Layer 2 of a small transformer language model trained on English Wikipedia (10 layers, counted from 0, width 96).
A neuron's activation on a vector x is GELU(weights . x + bias), where the dot is the dot product.

Input weights of the MLP neurons that the questions are about. A number n stands for (n - 128) times 0.0034.
n57 (bias -0.017): 156, 115, 152, 143, 169, 166, 149, 141, 138, 181, 132, 132, 149, 130, 106, 122, 109, 114, 130, 144, 149, 81, 118, 141, 98, 120, 140, 163, 222, 120, 122, 165, 122, 79, 110, 117, 195, 123, 81, 77, 117, 93, 157, 126, 106, 141, 87, 91, 153, 152, 98, 145, 121, 181, 140, 170, 80, 92, 142, 104, 144, 122, 166, 100, 119, 113, 137, 118, 217, 150, 143, 132, 121, 155, 108, 103, 110, 152, 184, 137, 97, 111, 117, 137, 78, 107, 157, 128, 120, 131, 182, 117, 91, 70, 104, 128
n82 (bias -0.031): 123, 95, 95, 104, 148, 178, 120, 110, 112, 80, 131, 140, 136, 84, 121, 98, 120, 122, 137, 152, 154, 124, 90, 121, 123, 141, 123, 126, 167, 106, 125, 108, 200, 125, 202, 157, 171, 98, 115, 172, 198, 123, 100, 142, 154, 100, 123, 144, 126, 151, 133, 149, 166, 127, 137, 166, 160, 119, 104, 123, 165, 171, 117, 120, 76, 153, 121, 101, 141, 93, 97, 115, 151, 149, 132, 161, 121, 195, 122, 86, 63, 131, 152, 80, 101, 51, 90, 159, 132, 133, 137, 144, 85, 160, 78, 154
n96 (bias -0.036): 81, 133, 100, 106, 102, 74, 123, 118, 80, 84, 120, 175, 132, 126, 144, 69, 135, 146, 155, 87, 106, 85, 115, 133, 125, 158, 97, 126, 186, 114, 146, 98, 165, 161, 141, 143, 121, 127, 106, 148, 122, 204, 106, 60, 146, 110, 119, 156, 142, 123, 135, 116, 112, 78, 114, 142, 130, 106, 194, 66, 151, 114, 128, 144, 194, 145, 169, 104, 170, 102, 131, 249, 108, 103, 86, 160, 151, 135, 173, 130, 172, 192, 111, 153, 122, 80, 99, 136, 95, 139, 95, 117, 108, 149, 125, 154
n100 (bias -0.051): 110, 150, 119, 97, 183, 146, 131, 134, 95, 108, 126, 110, 111, 123, 125, 133, 91, 113, 138, 129, 172, 106, 139, 137, 148, 102, 188, 152, 169, 105, 132, 111, 120, 151, 145, 119, 182, 115, 138, 123, 112, 120, 129, 115, 116, 124, 102, 138, 141, 120, 155, 138, 154, 113, 97, 146, 89, 125, 117, 100, 88, 142, 115, 167, 122, 113, 156, 142, 134, 165, 140, 106, 89, 100, 96, 90, 134, 160, 124, 136, 96, 87, 116, 65, 134, 154, 133, 118, 131, 137, 142, 163, 122, 109, 118, 102
n158 (bias -0.046): 119, 112, 130, 55, 134, 60, 142, 89, 107, 161, 107, 131, 95, 139, 158, 130, 146, 64, 134, 127, 121, 123, 132, 118, 112, 142, 128, 166, 146, 129, 151, 111, 149, 173, 165, 78, 74, 182, 111, 164, 161, 133, 133, 127, 180, 111, 84, 156, 153, 166, 61, 103, 130, 85, 42, 141, 159, 162, 132, 121, 170, 152, 134, 158, 110, 105, 84, 108, 176, 112, 125, 159, 70, 147, 146, 186, 168, 142, 135, 47, 86, 80, 144, 95, 148, 89, 143, 146, 171, 163, 131, 77, 124, 121, 73, 87
n168 (bias -0.035): 160, 159, 97, 108, 122, 158, 137, 144, 87, 163, 114, 129, 105, 62, 132, 145, 98, 136, 137, 109, 136, 157, 116, 116, 127, 126, 145, 156, 175, 88, 177, 171, 151, 54, 149, 104, 125, 144, 124, 135, 165, 186, 107, 82, 112, 136, 148, 78, 128, 124, 124, 156, 130, 76, 101, 146, 117, 80, 174, 63, 111, 77, 93, 148, 156, 122, 142, 106, 109, 159, 143, 229, 72, 148, 94, 121, 169, 139, 150, 113, 147, 104, 123, 138, 134, 151, 138, 144, 100, 105, 139, 153, 120, 116, 135, 171
n198 (bias -0.035): 138, 83, 186, 78, 172, 113, 135, 156, 114, 108, 142, 97, 146, 76, 151, 113, 113, 142, 177, 171, 90, 63, 172, 97, 109, 141, 120, 129, 122, 184, 137, 85, 189, 159, 177, 74, 106, 119, 124, 131, 153, 145, 132, 102, 178, 60, 101, 117, 98, 79, 143, 135, 163, 141, 132, 125, 141, 113, 110, 63, 168, 135, 116, 136, 146, 169, 176, 52, 145, 144, 133, 121, 147, 210, 82, 129, 106, 162, 151, 129, 114, 168, 148, 169, 43, 118, 112, 151, 63, 140, 79, 105, 116, 123, 118, 124
n275 (bias -0.024): 132, 205, 159, 120, 182, 113, 109, 139, 110, 167, 163, 84, 113, 103, 167, 122, 105, 67, 201, 141, 131, 101, 108, 98, 123, 108, 158, 153, 107, 79, 129, 150, 133, 91, 111, 59, 120, 209, 103, 181, 132, 119, 139, 81, 158, 73, 79, 98, 144, 141, 75, 149, 128, 105, 135, 158, 115, 155, 103, 156, 131, 117, 166, 159, 62, 135, 92, 110, 107, 160, 154, 139, 96, 156, 132, 133, 155, 133, 117, 105, 132, 110, 132, 127, 153, 155, 109, 160, 119, 120, 102, 95, 118, 136, 101, 116
n287 (bias -0.020): 92, 126, 159, 147, 136, 130, 163, 156, 144, 128, 139, 136, 157, 94, 133, 141, 126, 86, 149, 136, 206, 96, 140, 116, 155, 119, 202, 89, 150, 167, 150, 149, 131, 142, 126, 105, 103, 152, 126, 132, 107, 170, 126, 96, 105, 96, 96, 136, 168, 90, 99, 133, 183, 104, 98, 144, 110, 112, 149, 129, 148, 147, 170, 150, 159, 103, 108, 118, 131, 108, 145, 116, 150, 110, 108, 142, 127, 152, 133, 93, 61, 115, 136, 103, 107, 104, 141, 170, 121, 118, 177, 124, 133, 129, 123, 109
n293 (bias -0.033): 113, 88, 179, 120, 181, 166, 121, 123, 112, 167, 84, 147, 160, 169, 111, 146, 95, 156, 103, 139, 151, 96, 127, 132, 125, 125, 134, 171, 152, 124, 110, 101, 158, 143, 138, 157, 170, 140, 152, 127, 83, 116, 150, 134, 104, 132, 132, 99, 129, 122, 107, 123, 96, 121, 136, 109, 98, 134, 122, 107, 127, 100, 88, 169, 109, 153, 112, 117, 136, 141, 159, 169, 124, 113, 136, 117, 128, 145, 114, 138, 106, 145, 106, 157, 122, 123, 112, 118, 99, 109, 101, 119, 142, 130, 97, 131
n313 (bias -0.032): 113, 161, 138, 107, 176, 153, 118, 107, 154, 157, 123, 136, 128, 131, 129, 130, 106, 141, 105, 136, 161, 81, 175, 125, 127, 108, 124, 129, 133, 159, 96, 164, 137, 131, 111, 165, 152, 136, 91, 107, 116, 134, 139, 111, 101, 107, 133, 141, 156, 95, 118, 148, 163, 84, 121, 142, 128, 129, 114, 129, 149, 123, 137, 150, 90, 161, 129, 129, 127, 114, 137, 160, 128, 93, 115, 96, 137, 141, 111, 136, 80, 104, 156, 174, 152, 160, 109, 166, 115, 103, 140, 117, 74, 180, 138, 94
n324 (bias -0.046): 92, 137, 82, 150, 173, 94, 143, 149, 104, 161, 145, 125, 139, 115, 129, 109, 138, 141, 135, 158, 102, 75, 94, 116, 103, 165, 182, 142, 119, 168, 170, 128, 155, 122, 108, 97, 104, 110, 100, 106, 107, 97, 85, 151, 164, 127, 81, 146, 151, 120, 118, 153, 126, 128, 145, 146, 123, 113, 111, 135, 132, 146, 144, 135, 152, 121, 109, 66, 151, 146, 107, 117, 142, 148, 138, 140, 161, 151, 157, 102, 122, 130, 99, 108, 99, 93, 152, 180, 118, 114, 130, 166, 78, 124, 170, 131
n331 (bias -0.034): 82, 135, 130, 98, 192, 120, 170, 90, 102, 184, 52, 100, 173, 111, 98, 116, 128, 159, 103, 167, 102, 167, 131, 199, 62, 129, 104, 124, 105, 98, 188, 94, 126, 112, 190, 130, 148, 140, 98, 164, 155, 174, 97, 113, 129, 61, 118, 102, 131, 179, 113, 122, 138, 127, 87, 157, 143, 102, 107, 123, 110, 152, 177, 134, 175, 156, 120, 150, 127, 81, 58, 145, 122, 87, 140, 150, 104, 157, 153, 130, 88, 139, 142, 158, 123, 91, 126, 143, 141, 197, 140, 163, 98, 157, 51, 119
n345 (bias -0.011): 151, 111, 152, 172, 125, 109, 140, 175, 127, 153, 127, 115, 164, 124, 141, 159, 113, 91, 140, 131, 192, 125, 132, 149, 83, 126, 131, 136, 129, 134, 95, 86, 130, 128, 91, 148, 130, 98, 137, 115, 105, 120, 104, 132, 126, 118, 51, 97, 136, 113, 161, 166, 89, 93, 158, 138, 114, 126, 128, 124, 134, 166, 133, 117, 151, 101, 153, 125, 187, 135, 148, 123, 111, 134, 131, 179, 120, 151, 150, 121, 108, 114, 156, 116, 78, 103, 49, 188, 179, 76, 207, 64, 144, 102, 86, 100
n365 (bias -0.025): 81, 150, 143, 109, 94, 119, 120, 96, 184, 133, 117, 117, 112, 152, 183, 141, 128, 178, 162, 94, 138, 88, 87, 112, 111, 131, 132, 133, 124, 128, 115, 106, 173, 160, 139, 102, 142, 183, 143, 125, 63, 112, 127, 147, 131, 102, 134, 54, 154, 170, 105, 158, 145, 86, 160, 126, 138, 122, 122, 151, 105, 157, 109, 151, 142, 198, 90, 56, 182, 111, 143, 114, 141, 102, 147, 151, 95, 210, 136, 106, 152, 151, 128, 95, 117, 65, 95, 142, 183, 126, 102, 146, 124, 143, 134, 127
n367 (bias -0.046): 110, 137, 198, 111, 72, 117, 93, 147, 101, 128, 132, 125, 121, 119, 160, 96, 110, 70, 162, 178, 87, 84, 95, 159, 68, 176, 163, 186, 127, 69, 151, 93, 185, 140, 120, 173, 99, 187, 146, 118, 138, 141, 152, 156, 174, 46, 144, 107, 104, 183, 74, 174, 49, 146, 154, 154, 121, 52, 216, 109, 200, 95, 190, 109, 151, 112, 101, 83, 150, 114, 92, 190, 155, 111, 135, 174, 86, 146, 139, 136, 159, 96, 151, 151, 78, 143, 155, 126, 106, 142, 129, 95, 89, 109, 72, 157

Each question shows a token from some text and the vector x that enters the MLP there. A number n stands for (n - 128) times 0.039.

"-": 148, 121, 119, 128, 159, 127, 122, 118, 141, 93, 158, 122, 125, 74, 99, 159, 148, 122, 151, 103, 125, 159, 135, 124, 139, 96, 159, 106, 137, 155, 123, 122, 133, 154, 121, 112, 130, 144, 169, 66, 148, 159, 110, 114, 98, 138, 106, 121, 66, 148, 87, 95, 132, 150, 135, 72, 109, 116, 99, 182, 135, 107, 131, 168, 107, 155, 129, 132, 121, 153, 159, 145, 157, 157, 125, 124, 149, 107, 37, 167, 106, 147, 139, 122, 87, 127, 135, 102, 132, 147, 136, 176, 161, 95, 162, 141
Which three neurons fire most, strongest first? n198, n287, n100

" for": 123, 121, 107, 132, 95, 106, 131, 116, 140, 133, 139, 161, 77, 154, 132, 128, 161, 129, 159, 153, 121, 117, 102, 132, 90, 96, 119, 113, 125, 112, 140, 123, 97, 193, 107, 142, 124, 135, 141, 98, 112, 92, 130, 126, 102, 130, 199, 209, 85, 136, 144, 118, 116, 172, 126, 148, 118, 125, 121, 145, 140, 85, 151, 137, 100, 129, 148, 179, 124, 134, 109, 135, 159, 135, 126, 123, 137, 35, 61, 149, 154, 123, 133, 174, 140, 171, 142, 81, 157, 153, 113, 147, 114, 98, 105, 119
Which neuron lights up most? n367

" but": 167, 146, 138, 119, 120, 108, 110, 136, 138, 129, 89, 192, 72, 171, 153, 126, 189, 128, 115, 149, 93, 90, 145, 108, 110, 92, 120, 127, 159, 124, 97, 98, 121, 172, 112, 191, 84, 112, 196, 108, 103, 101, 134, 140, 121, 141, 144, 160, 83, 153, 139, 112, 128, 140, 133, 121, 120, 136, 127, 113, 156, 92, 144, 122, 135, 111, 155, 142, 141, 127, 112, 129, 138, 95, 131, 111, 163, 92, 68, 157, 147, 126, 108, 111, 166, 131, 142, 122, 155, 152, 97, 126, 138, 92, 133, 115
Which neuron lights up most? n367

"ž": 159, 127, 95, 184, 87, 153, 133, 119, 178, 105, 92, 168, 137, 154, 102, 93, 131, 155, 146, 129, 157, 127, 169, 113, 117, 173, 112, 108, 116, 136, 111, 147, 113, 122, 95, 170, 140, 116, 180, 67, 140, 125, 107, 153, 125, 129, 138, 112, 136, 88, 122, 152, 156, 162, 121, 132, 76, 176, 108, 164, 128, 103, 152, 53, 143, 135, 120, 180, 134, 133, 146, 121, 83, 118, 115, 119, 149, 113, 73, 147, 138, 130, 99, 130, 127, 136, 105, 113, 126, 140, 151, 134, 125, 98, 110, 101
Which three neurons fire most, strongest first? n345, n57, n313

"re": 111, 108, 132, 130, 158, 104, 88, 140, 140, 99, 185, 136, 150, 70, 136, 141, 187, 146, 163, 166, 129, 146, 119, 100, 151, 150, 184, 121, 127, 160, 131, 105, 120, 156, 113, 98, 153, 103, 147, 78, 102, 107, 140, 150, 134, 171, 125, 187, 82, 80, 173, 95, 122, 165, 150, 116, 127, 114, 130, 126, 114, 110, 145, 136, 129, 106, 108, 96, 110, 112, 125, 128, 183, 134, 104, 76, 108, 136, 95, 127, 153, 141, 118, 116, 108, 132, 115, 111, 118, 163, 89, 174, 127, 109, 141, 117
The two highest activations, in order: n198, n324

" P": 120, 173, 104, 157, 168, 158, 61, 117, 169, 130, 105, 122, 145, 129, 83, 137, 164, 145, 113, 150, 97, 131, 140, 123, 120, 157, 140, 163, 105, 131, 85, 117, 139, 112, 54, 121, 143, 110, 153, 47, 158, 71, 103, 159, 115, 144, 147, 135, 105, 107, 140, 109, 143, 179, 144, 123, 124, 126, 109, 146, 125, 150, 134, 117, 120, 107, 99, 133, 77, 168, 159, 119, 129, 131, 145, 116, 163, 107, 129, 165, 102, 156, 86, 120, 132, 146, 134, 151, 123, 107, 117, 145, 143, 156, 150, 122
Which neuron lights up most? n324

"ide": 134, 149, 131, 133, 110, 133, 78, 75, 122, 118, 121, 120, 150, 134, 171, 131, 144, 196, 109, 134, 116, 130, 104, 157, 135, 138, 108, 148, 142, 122, 96, 123, 107, 181, 104, 164, 158, 108, 160, 106, 133, 86, 149, 136, 133, 153, 118, 152, 66, 110, 187, 66, 103, 150, 150, 76, 166, 129, 128, 95, 138, 132, 151, 106, 114, 140, 118, 174, 146, 114, 81, 143, 212, 132, 114, 96, 118, 95, 107, 120, 123, 123, 133, 127, 98, 141, 117, 100, 109, 185, 119, 139, 145, 130, 119, 142
The two highest activations, in order: n293, n367

".": 147, 152, 109, 130, 101, 159, 120, 152, 161, 71, 128, 151, 61, 145, 175, 134, 164, 146, 127, 119, 125, 122, 124, 115, 143, 97, 89, 137, 152, 128, 183, 162, 126, 185, 102, 124, 140, 90, 164, 104, 113, 135, 122, 113, 112, 125, 164, 134, 72, 122, 176, 123, 141, 114, 130, 65, 111, 148, 145, 131, 146, 100, 98, 131, 120, 147, 156, 117, 110, 119, 184, 133, 133, 124, 116, 123, 170, 68, 70, 151, 138, 117, 124, 152, 149, 94, 96, 109, 99, 150, 115, 129, 112, 152, 133, 149
Which three neurons fire most, strongest first? n96, n168, n313

"ko": 153, 141, 118, 163, 105, 139, 138, 112, 124, 129, 121, 123, 129, 149, 102, 138, 135, 126, 97, 92, 77, 125, 171, 129, 113, 112, 134, 121, 113, 133, 130, 163, 106, 152, 97, 154, 160, 108, 131, 61, 129, 92, 127, 166, 171, 147, 102, 93, 145, 131, 163, 150, 106, 152, 134, 81, 156, 184, 117, 177, 109, 81, 134, 137, 112, 161, 125, 165, 139, 187, 127, 134, 125, 122, 124, 124, 121, 106, 136, 147, 151, 156, 106, 92, 115, 130, 189, 96, 149, 72, 113, 134, 112, 64, 156, 123
Which neuron lights up most? n57

"ja": 155, 109, 144, 156, 76, 113, 87, 108, 135, 117, 145, 149, 100, 163, 150, 164, 133, 164, 121, 139, 119, 153, 156, 131, 122, 140, 140, 85, 154, 80, 90, 172, 114, 157, 111, 153, 118, 71, 134, 87, 57, 134, 143, 171, 144, 152, 155, 153, 156, 118, 160, 112, 109, 136, 157, 92, 101, 155, 125, 148, 101, 104, 144, 118, 130, 125, 138, 209, 149, 135, 144, 107, 104, 93, 133, 88, 128, 86, 76, 107, 156, 126, 130, 130, 79, 162, 122, 144, 135, 129, 147, 141, 131, 113, 115, 122
The most active neuron and its activation: n345, at about 0.35

" Ru": 136, 147, 128, 172, 130, 113, 94, 109, 156, 142, 175, 153, 167, 143, 115, 135, 150, 139, 149, 177, 116, 131, 117, 117, 153, 146, 124, 128, 82, 121, 100, 92, 122, 164, 76, 123, 160, 104, 130, 58, 121, 102, 108, 110, 80, 177, 91, 159, 72, 116, 148, 108, 143, 152, 132, 118, 102, 144, 100, 157, 142, 124, 156, 128, 126, 121, 147, 114, 141, 74, 133, 101, 87, 149, 167, 135, 145, 135, 60, 120, 125, 156, 108, 123, 110, 177, 129, 127, 149, 132, 137, 166, 157, 104, 127, 121
The two highest activations, in order: n345, n324

"d": 125, 128, 138, 126, 103, 145, 106, 139, 142, 76, 97, 126, 83, 151, 86, 151, 150, 128, 157, 112, 154, 147, 112, 143, 141, 118, 146, 122, 135, 134, 167, 135, 122, 135, 108, 96, 105, 82, 180, 77, 112, 85, 131, 202, 112, 165, 152, 124, 113, 121, 157, 141, 85, 178, 135, 153, 87, 196, 133, 145, 112, 153, 133, 113, 146, 135, 131, 137, 86, 132, 141, 103, 161, 139, 112, 116, 124, 90, 80, 167, 136, 150, 134, 98, 128, 102, 112, 146, 161, 137, 145, 129, 154, 66, 109, 142
The two highest activations, in order: n345, n100

"i": 171, 104, 130, 142, 124, 137, 74, 110, 127, 140, 175, 102, 114, 149, 126, 142, 174, 149, 129, 109, 97, 108, 168, 131, 152, 125, 111, 133, 122, 136, 115, 122, 132, 130, 139, 129, 137, 90, 138, 82, 127, 167, 134, 185, 162, 172, 84, 133, 147, 142, 182, 124, 117, 106, 161, 79, 121, 128, 135, 115, 114, 131, 135, 107, 154, 171, 119, 163, 117, 125, 136, 114, 189, 120, 87, 62, 134, 108, 82, 173, 130, 133, 151, 157, 115, 101, 99, 89, 107, 83, 110, 99, 159, 110, 154, 126
Which neuron lights up most? n198

"round": 87, 151, 108, 114, 104, 144, 145, 108, 167, 75, 121, 154, 140, 108, 154, 126, 125, 150, 159, 161, 152, 147, 137, 128, 160, 127, 87, 102, 124, 122, 90, 95, 115, 121, 125, 139, 143, 135, 209, 100, 140, 132, 131, 105, 95, 137, 133, 140, 47, 124, 127, 69, 135, 116, 123, 131, 113, 143, 77, 167, 106, 145, 144, 131, 142, 119, 136, 192, 154, 112, 139, 152, 162, 107, 132, 116, 71, 118, 79, 117, 86, 163, 155, 155, 113, 118, 152, 130, 148, 153, 146, 157, 148, 107, 164, 122
The most active neuron and its activation: n287, at about 0.17

" the": 122, 158, 119, 129, 113, 89, 88, 117, 131, 190, 139, 109, 45, 172, 162, 133, 172, 158, 153, 119, 128, 137, 148, 105, 125, 89, 134, 131, 124, 139, 117, 128, 113, 188, 99, 104, 117, 154, 192, 89, 115, 127, 157, 154, 151, 141, 131, 151, 116, 138, 112, 133, 116, 154, 118, 88, 114, 151, 94, 123, 135, 135, 130, 123, 126, 122, 100, 134, 140, 168, 110, 127, 158, 140, 155, 136, 124, 45, 51, 126, 113, 120, 151, 135, 139, 169, 110, 80, 142, 146, 120, 132, 152, 114, 124, 122
The most active neuron and its activation: n158, at about 1.1

" The": 133, 165, 119, 112, 108, 107, 112, 132, 109, 157, 132, 96, 45, 143, 121, 125, 184, 122, 159, 113, 113, 162, 178, 102, 134, 93, 142, 122, 120, 146, 113, 123, 114, 115, 128, 79, 127, 169, 167, 64, 125, 117, 142, 115, 161, 125, 117, 128, 146, 145, 129, 126, 147, 144, 142, 77, 111, 131, 139, 149, 156, 139, 146, 122, 110, 118, 142, 102, 124, 146, 105, 114, 163, 137, 155, 149, 126, 65, 41, 146, 141, 98, 143, 137, 123, 136, 108, 130, 141, 158, 112, 150, 158, 151, 181, 141
Which neuron lights up most? n275

" M": 159, 155, 144, 157, 128, 131, 95, 128, 143, 115, 117, 139, 111, 156, 77, 185, 171, 134, 106, 109, 130, 109, 143, 113, 122, 130, 151, 163, 121, 119, 111, 127, 133, 130, 45, 137, 141, 120, 164, 54, 164, 59, 123, 180, 148, 162, 137, 116, 112, 126, 100, 112, 142, 169, 144, 126, 101, 139, 109, 138, 131, 120, 115, 111, 115, 103, 136, 145, 86, 142, 140, 64, 115, 145, 173, 146, 135, 91, 88, 165, 122, 113, 136, 112, 155, 113, 96, 135, 145, 103, 149, 149, 163, 141, 132, 147
The two highest activations, in order: n345, n293

"hi": 135, 137, 73, 158, 123, 121, 112, 115, 174, 112, 156, 145, 184, 161, 90, 108, 131, 138, 105, 98, 108, 141, 106, 97, 163, 162, 138, 116, 139, 144, 88, 124, 117, 112, 27, 165, 163, 127, 140, 85, 137, 116, 138, 161, 135, 184, 123, 146, 115, 164, 187, 103, 126, 109, 168, 102, 133, 128, 129, 123, 109, 142, 129, 141, 130, 92, 99, 73, 117, 124, 134, 138, 137, 142, 130, 109, 108, 129, 137, 163, 90, 142, 56, 119, 112, 151, 143, 125, 125, 146, 110, 168, 153, 119, 177, 109
Which neuron lights up most? n324

"A": 129, 135, 174, 134, 128, 115, 93, 116, 118, 141, 164, 106, 117, 133, 92, 131, 225, 95, 102, 112, 161, 165, 152, 127, 184, 151, 96, 95, 128, 126, 155, 125, 144, 161, 86, 98, 156, 102, 147, 95, 138, 117, 130, 130, 130, 161, 72, 134, 109, 115, 102, 100, 142, 131, 120, 104, 136, 90, 107, 111, 117, 126, 127, 109, 97, 115, 133, 155, 134, 139, 115, 100, 116, 151, 164, 133, 128, 75, 82, 151, 121, 130, 130, 98, 148, 159, 125, 119, 159, 190, 130, 112, 187, 112, 169, 121
The most active neuron and its activation: n158, at about 0.15

" ": 170, 154, 103, 136, 114, 159, 84, 125, 180, 80, 145, 130, 134, 111, 131, 144, 139, 163, 158, 138, 138, 126, 111, 97, 136, 138, 106, 145, 147, 161, 89, 113, 125, 80, 109, 100, 123, 128, 171, 102, 142, 76, 124, 164, 122, 152, 152, 118, 82, 119, 115, 127, 158, 131, 111, 116, 115, 149, 119, 116, 143, 143, 132, 133, 132, 88, 118, 158, 119, 143, 169, 143, 150, 158, 134, 130, 182, 73, 47, 152, 127, 135, 116, 130, 128, 219, 127, 138, 76, 110, 119, 105, 117, 108, 122, 113
Which three neurons fire most, strongest first? n275, n313, n168

"\n": 164, 149, 116, 116, 98, 139, 140, 157, 133, 122, 115, 120, 89, 147, 161, 131, 208, 75, 128, 107, 129, 145, 136, 114, 162, 124, 91, 117, 121, 123, 110, 145, 117, 94, 97, 111, 138, 104, 148, 125, 136, 187, 116, 86, 124, 147, 115, 141, 83, 109, 145, 113, 143, 154, 144, 143, 147, 144, 113, 163, 112, 121, 110, 147, 128, 134, 122, 181, 79, 145, 118, 128, 103, 124, 133, 118, 182, 54, 42, 129, 138, 93, 107, 93, 141, 170, 132, 118, 167, 146, 137, 168, 147, 136, 133, 136
The two highest activations, in order: n168, n275

"'": 138, 174, 95, 200, 105, 132, 114, 139, 130, 97, 153, 110, 142, 110, 136, 156, 128, 109, 145, 101, 173, 126, 166, 117, 119, 95, 129, 87, 139, 168, 110, 121, 87, 172, 158, 134, 157, 106, 154, 110, 96, 114, 141, 101, 106, 162, 117, 163, 75, 148, 140, 113, 142, 133, 108, 88, 142, 161, 95, 162, 140, 133, 130, 146, 144, 153, 115, 159, 120, 113, 135, 133, 102, 118, 158, 79, 108, 93, 37, 140, 103, 137, 136, 123, 143, 194, 142, 142, 154, 132, 117, 101, 108, 114, 150, 117
Which three neurons fire most, strongest first? n313, n100, n287

"e": 174, 125, 119, 140, 121, 127, 94, 101, 142, 76, 158, 150, 145, 110, 149, 96, 171, 140, 130, 93, 94, 164, 82, 91, 140, 149, 103, 108, 55, 144, 70, 156, 153, 133, 86, 180, 130, 109, 138, 81, 130, 111, 131, 159, 136, 138, 147, 124, 101, 166, 126, 144, 140, 148, 139, 144, 155, 122, 142, 116, 111, 96, 160, 152, 138, 111, 76, 111, 121, 151, 119, 102, 121, 130, 126, 111, 129, 117, 123, 151, 193, 113, 72, 135, 141, 169, 141, 129, 128, 155, 134, 137, 155, 80, 169, 120
Which neuron lights up most? n367

",": 141, 99, 113, 131, 134, 124, 88, 117, 144, 104, 134, 154, 104, 146, 115, 116, 180, 159, 81, 109, 97, 125, 116, 107, 159, 50, 92, 155, 156, 118, 101, 139, 143, 168, 139, 125, 95, 142, 145, 114, 156, 108, 104, 137, 105, 169, 178, 122, 107, 154, 172, 111, 126, 135, 158, 107, 134, 139, 148, 132, 136, 101, 122, 132, 120, 135, 165, 201, 105, 120, 118, 138, 143, 91, 170, 141, 158, 79, 68, 160, 105, 114, 187, 128, 153, 120, 109, 124, 133, 110, 101, 108, 146, 135, 127, 132
The most active neuron and its activation: n293, at about 0.12

"ar": 109, 132, 132, 181, 108, 130, 129, 117, 174, 99, 184, 143, 107, 130, 170, 110, 122, 113, 154, 134, 99, 160, 132, 111, 131, 153, 115, 110, 139, 129, 124, 94, 120, 174, 139, 135, 162, 98, 153, 55, 114, 163, 122, 151, 120, 154, 130, 167, 112, 141, 171, 130, 124, 104, 129, 122, 94, 136, 115, 145, 113, 80, 144, 119, 172, 116, 109, 168, 148, 103, 134, 114, 167, 95, 112, 82, 144, 139, 67, 171, 94, 150, 120, 101, 93, 138, 105, 94, 132, 141, 141, 146, 128, 167, 120, 85
Which neuron lights up most? n100

"y": 125, 144, 117, 150, 81, 130, 129, 102, 157, 82, 106, 148, 94, 147, 128, 141, 190, 182, 108, 127, 151, 136, 115, 143, 151, 132, 126, 143, 130, 147, 116, 124, 103, 155, 171, 136, 117, 93, 144, 94, 135, 141, 132, 181, 135, 186, 107, 138, 116, 114, 192, 121, 112, 133, 109, 85, 115, 123, 124, 100, 127, 106, 109, 125, 111, 134, 115, 171, 121, 154, 177, 143, 140, 107, 109, 102, 74, 66, 70, 108, 155, 148, 135, 158, 193, 160, 106, 95, 114, 132, 116, 110, 146, 113, 135, 103
The most active neuron and its activation: n293, at about 0.14

"==": 151, 121, 124, 123, 99, 99, 131, 122, 111, 159, 145, 156, 98, 89, 173, 118, 212, 112, 152, 111, 109, 138, 121, 94, 140, 187, 96, 105, 110, 137, 115, 153, 139, 110, 94, 122, 165, 134, 182, 132, 144, 94, 134, 114, 94, 120, 176, 111, 93, 181, 159, 89, 121, 127, 83, 85, 110, 100, 114, 139, 131, 144, 142, 141, 112, 133, 113, 105, 89, 143, 108, 158, 131, 138, 126, 126, 161, 174, 91, 129, 139, 123, 133, 115, 170, 131, 141, 128, 150, 178, 122, 140, 119, 73, 136, 100
Which neuron lights up most? n158

" tr": 145, 142, 116, 124, 122, 140, 128, 118, 102, 106, 116, 133, 91, 164, 128, 122, 140, 103, 170, 116, 127, 122, 121, 140, 133, 125, 92, 122, 105, 120, 112, 123, 99, 91, 129, 100, 118, 170, 159, 74, 105, 75, 127, 131, 147, 106, 189, 121, 180, 123, 125, 110, 154, 163, 145, 120, 132, 160, 90, 222, 148, 135, 153, 128, 121, 74, 135, 127, 134, 158, 134, 110, 154, 149, 126, 159, 140, 43, 59, 138, 150, 116, 106, 158, 157, 142, 95, 78, 141, 142, 150, 136, 115, 147, 163, 142
Which neuron lights up most? n275

"s": 143, 153, 90, 139, 92, 150, 88, 135, 156, 118, 118, 175, 95, 56, 133, 130, 162, 136, 151, 108, 151, 141, 118, 155, 146, 87, 98, 94, 136, 162, 132, 139, 145, 124, 122, 130, 126, 141, 163, 76, 111, 132, 96, 152, 140, 139, 149, 120, 99, 127, 174, 120, 161, 118, 91, 134, 149, 153, 134, 177, 131, 156, 110, 136, 121, 94, 90, 197, 125, 93, 124, 145, 160, 125, 150, 147, 110, 86, 123, 161, 123, 120, 111, 134, 163, 148, 135, 117, 138, 108, 129, 75, 166, 124, 117, 49
Which neuron lights up most? n313

" S": 133, 136, 135, 154, 122, 166, 60, 135, 171, 138, 123, 160, 95, 107, 76, 146, 178, 150, 109, 115, 119, 146, 132, 146, 133, 145, 121, 152, 99, 154, 148, 127, 143, 141, 94, 116, 152, 108, 137, 36, 133, 85, 109, 158, 98, 131, 137, 130, 104, 107, 118, 140, 155, 185, 101, 123, 111, 120, 132, 135, 131, 94, 119, 128, 120, 107, 113, 150, 79, 108, 165, 118, 123, 149, 171, 111, 138, 91, 119, 165, 124, 151, 124, 160, 120, 164, 109, 123, 112, 98, 145, 126, 157, 180, 131, 112
The most active neuron and its activation: n313, at about 0.61

"no": 198, 122, 113, 158, 130, 145, 104, 92, 127, 113, 142, 143, 85, 107, 110, 116, 132, 166, 111, 117, 156, 153, 139, 104, 151, 124, 141, 146, 128, 123, 150, 152, 135, 149, 120, 124, 126, 117, 137, 104, 107, 93, 133, 176, 153, 158, 107, 129, 153, 98, 177, 149, 122, 152, 124, 85, 114, 194, 138, 159, 119, 107, 138, 90, 95, 137, 97, 146, 163, 169, 117, 112, 132, 146, 119, 59, 97, 76, 109, 126, 165, 155, 59, 104, 126, 150, 159, 86, 130, 139, 121, 146, 148, 65, 125, 128
Which neuron lights up most? n57

" a": 166, 130, 138, 137, 134, 109, 69, 140, 106, 113, 152, 108, 62, 144, 145, 95, 152, 122, 170, 96, 147, 122, 150, 118, 132, 83, 90, 112, 125, 138, 126, 129, 163, 140, 124, 94, 139, 146, 166, 93, 143, 108, 107, 164, 153, 144, 126, 138, 131, 104, 139, 138, 120, 170, 133, 79, 123, 145, 94, 131, 143, 133, 135, 131, 115, 113, 153, 96, 135, 163, 116, 116, 140, 184, 118, 139, 100, 39, 66, 164, 115, 125, 147, 183, 139, 168, 130, 77, 131, 139, 135, 131, 144, 146, 159, 115
The most active neuron and its activation: n198, at about 1.4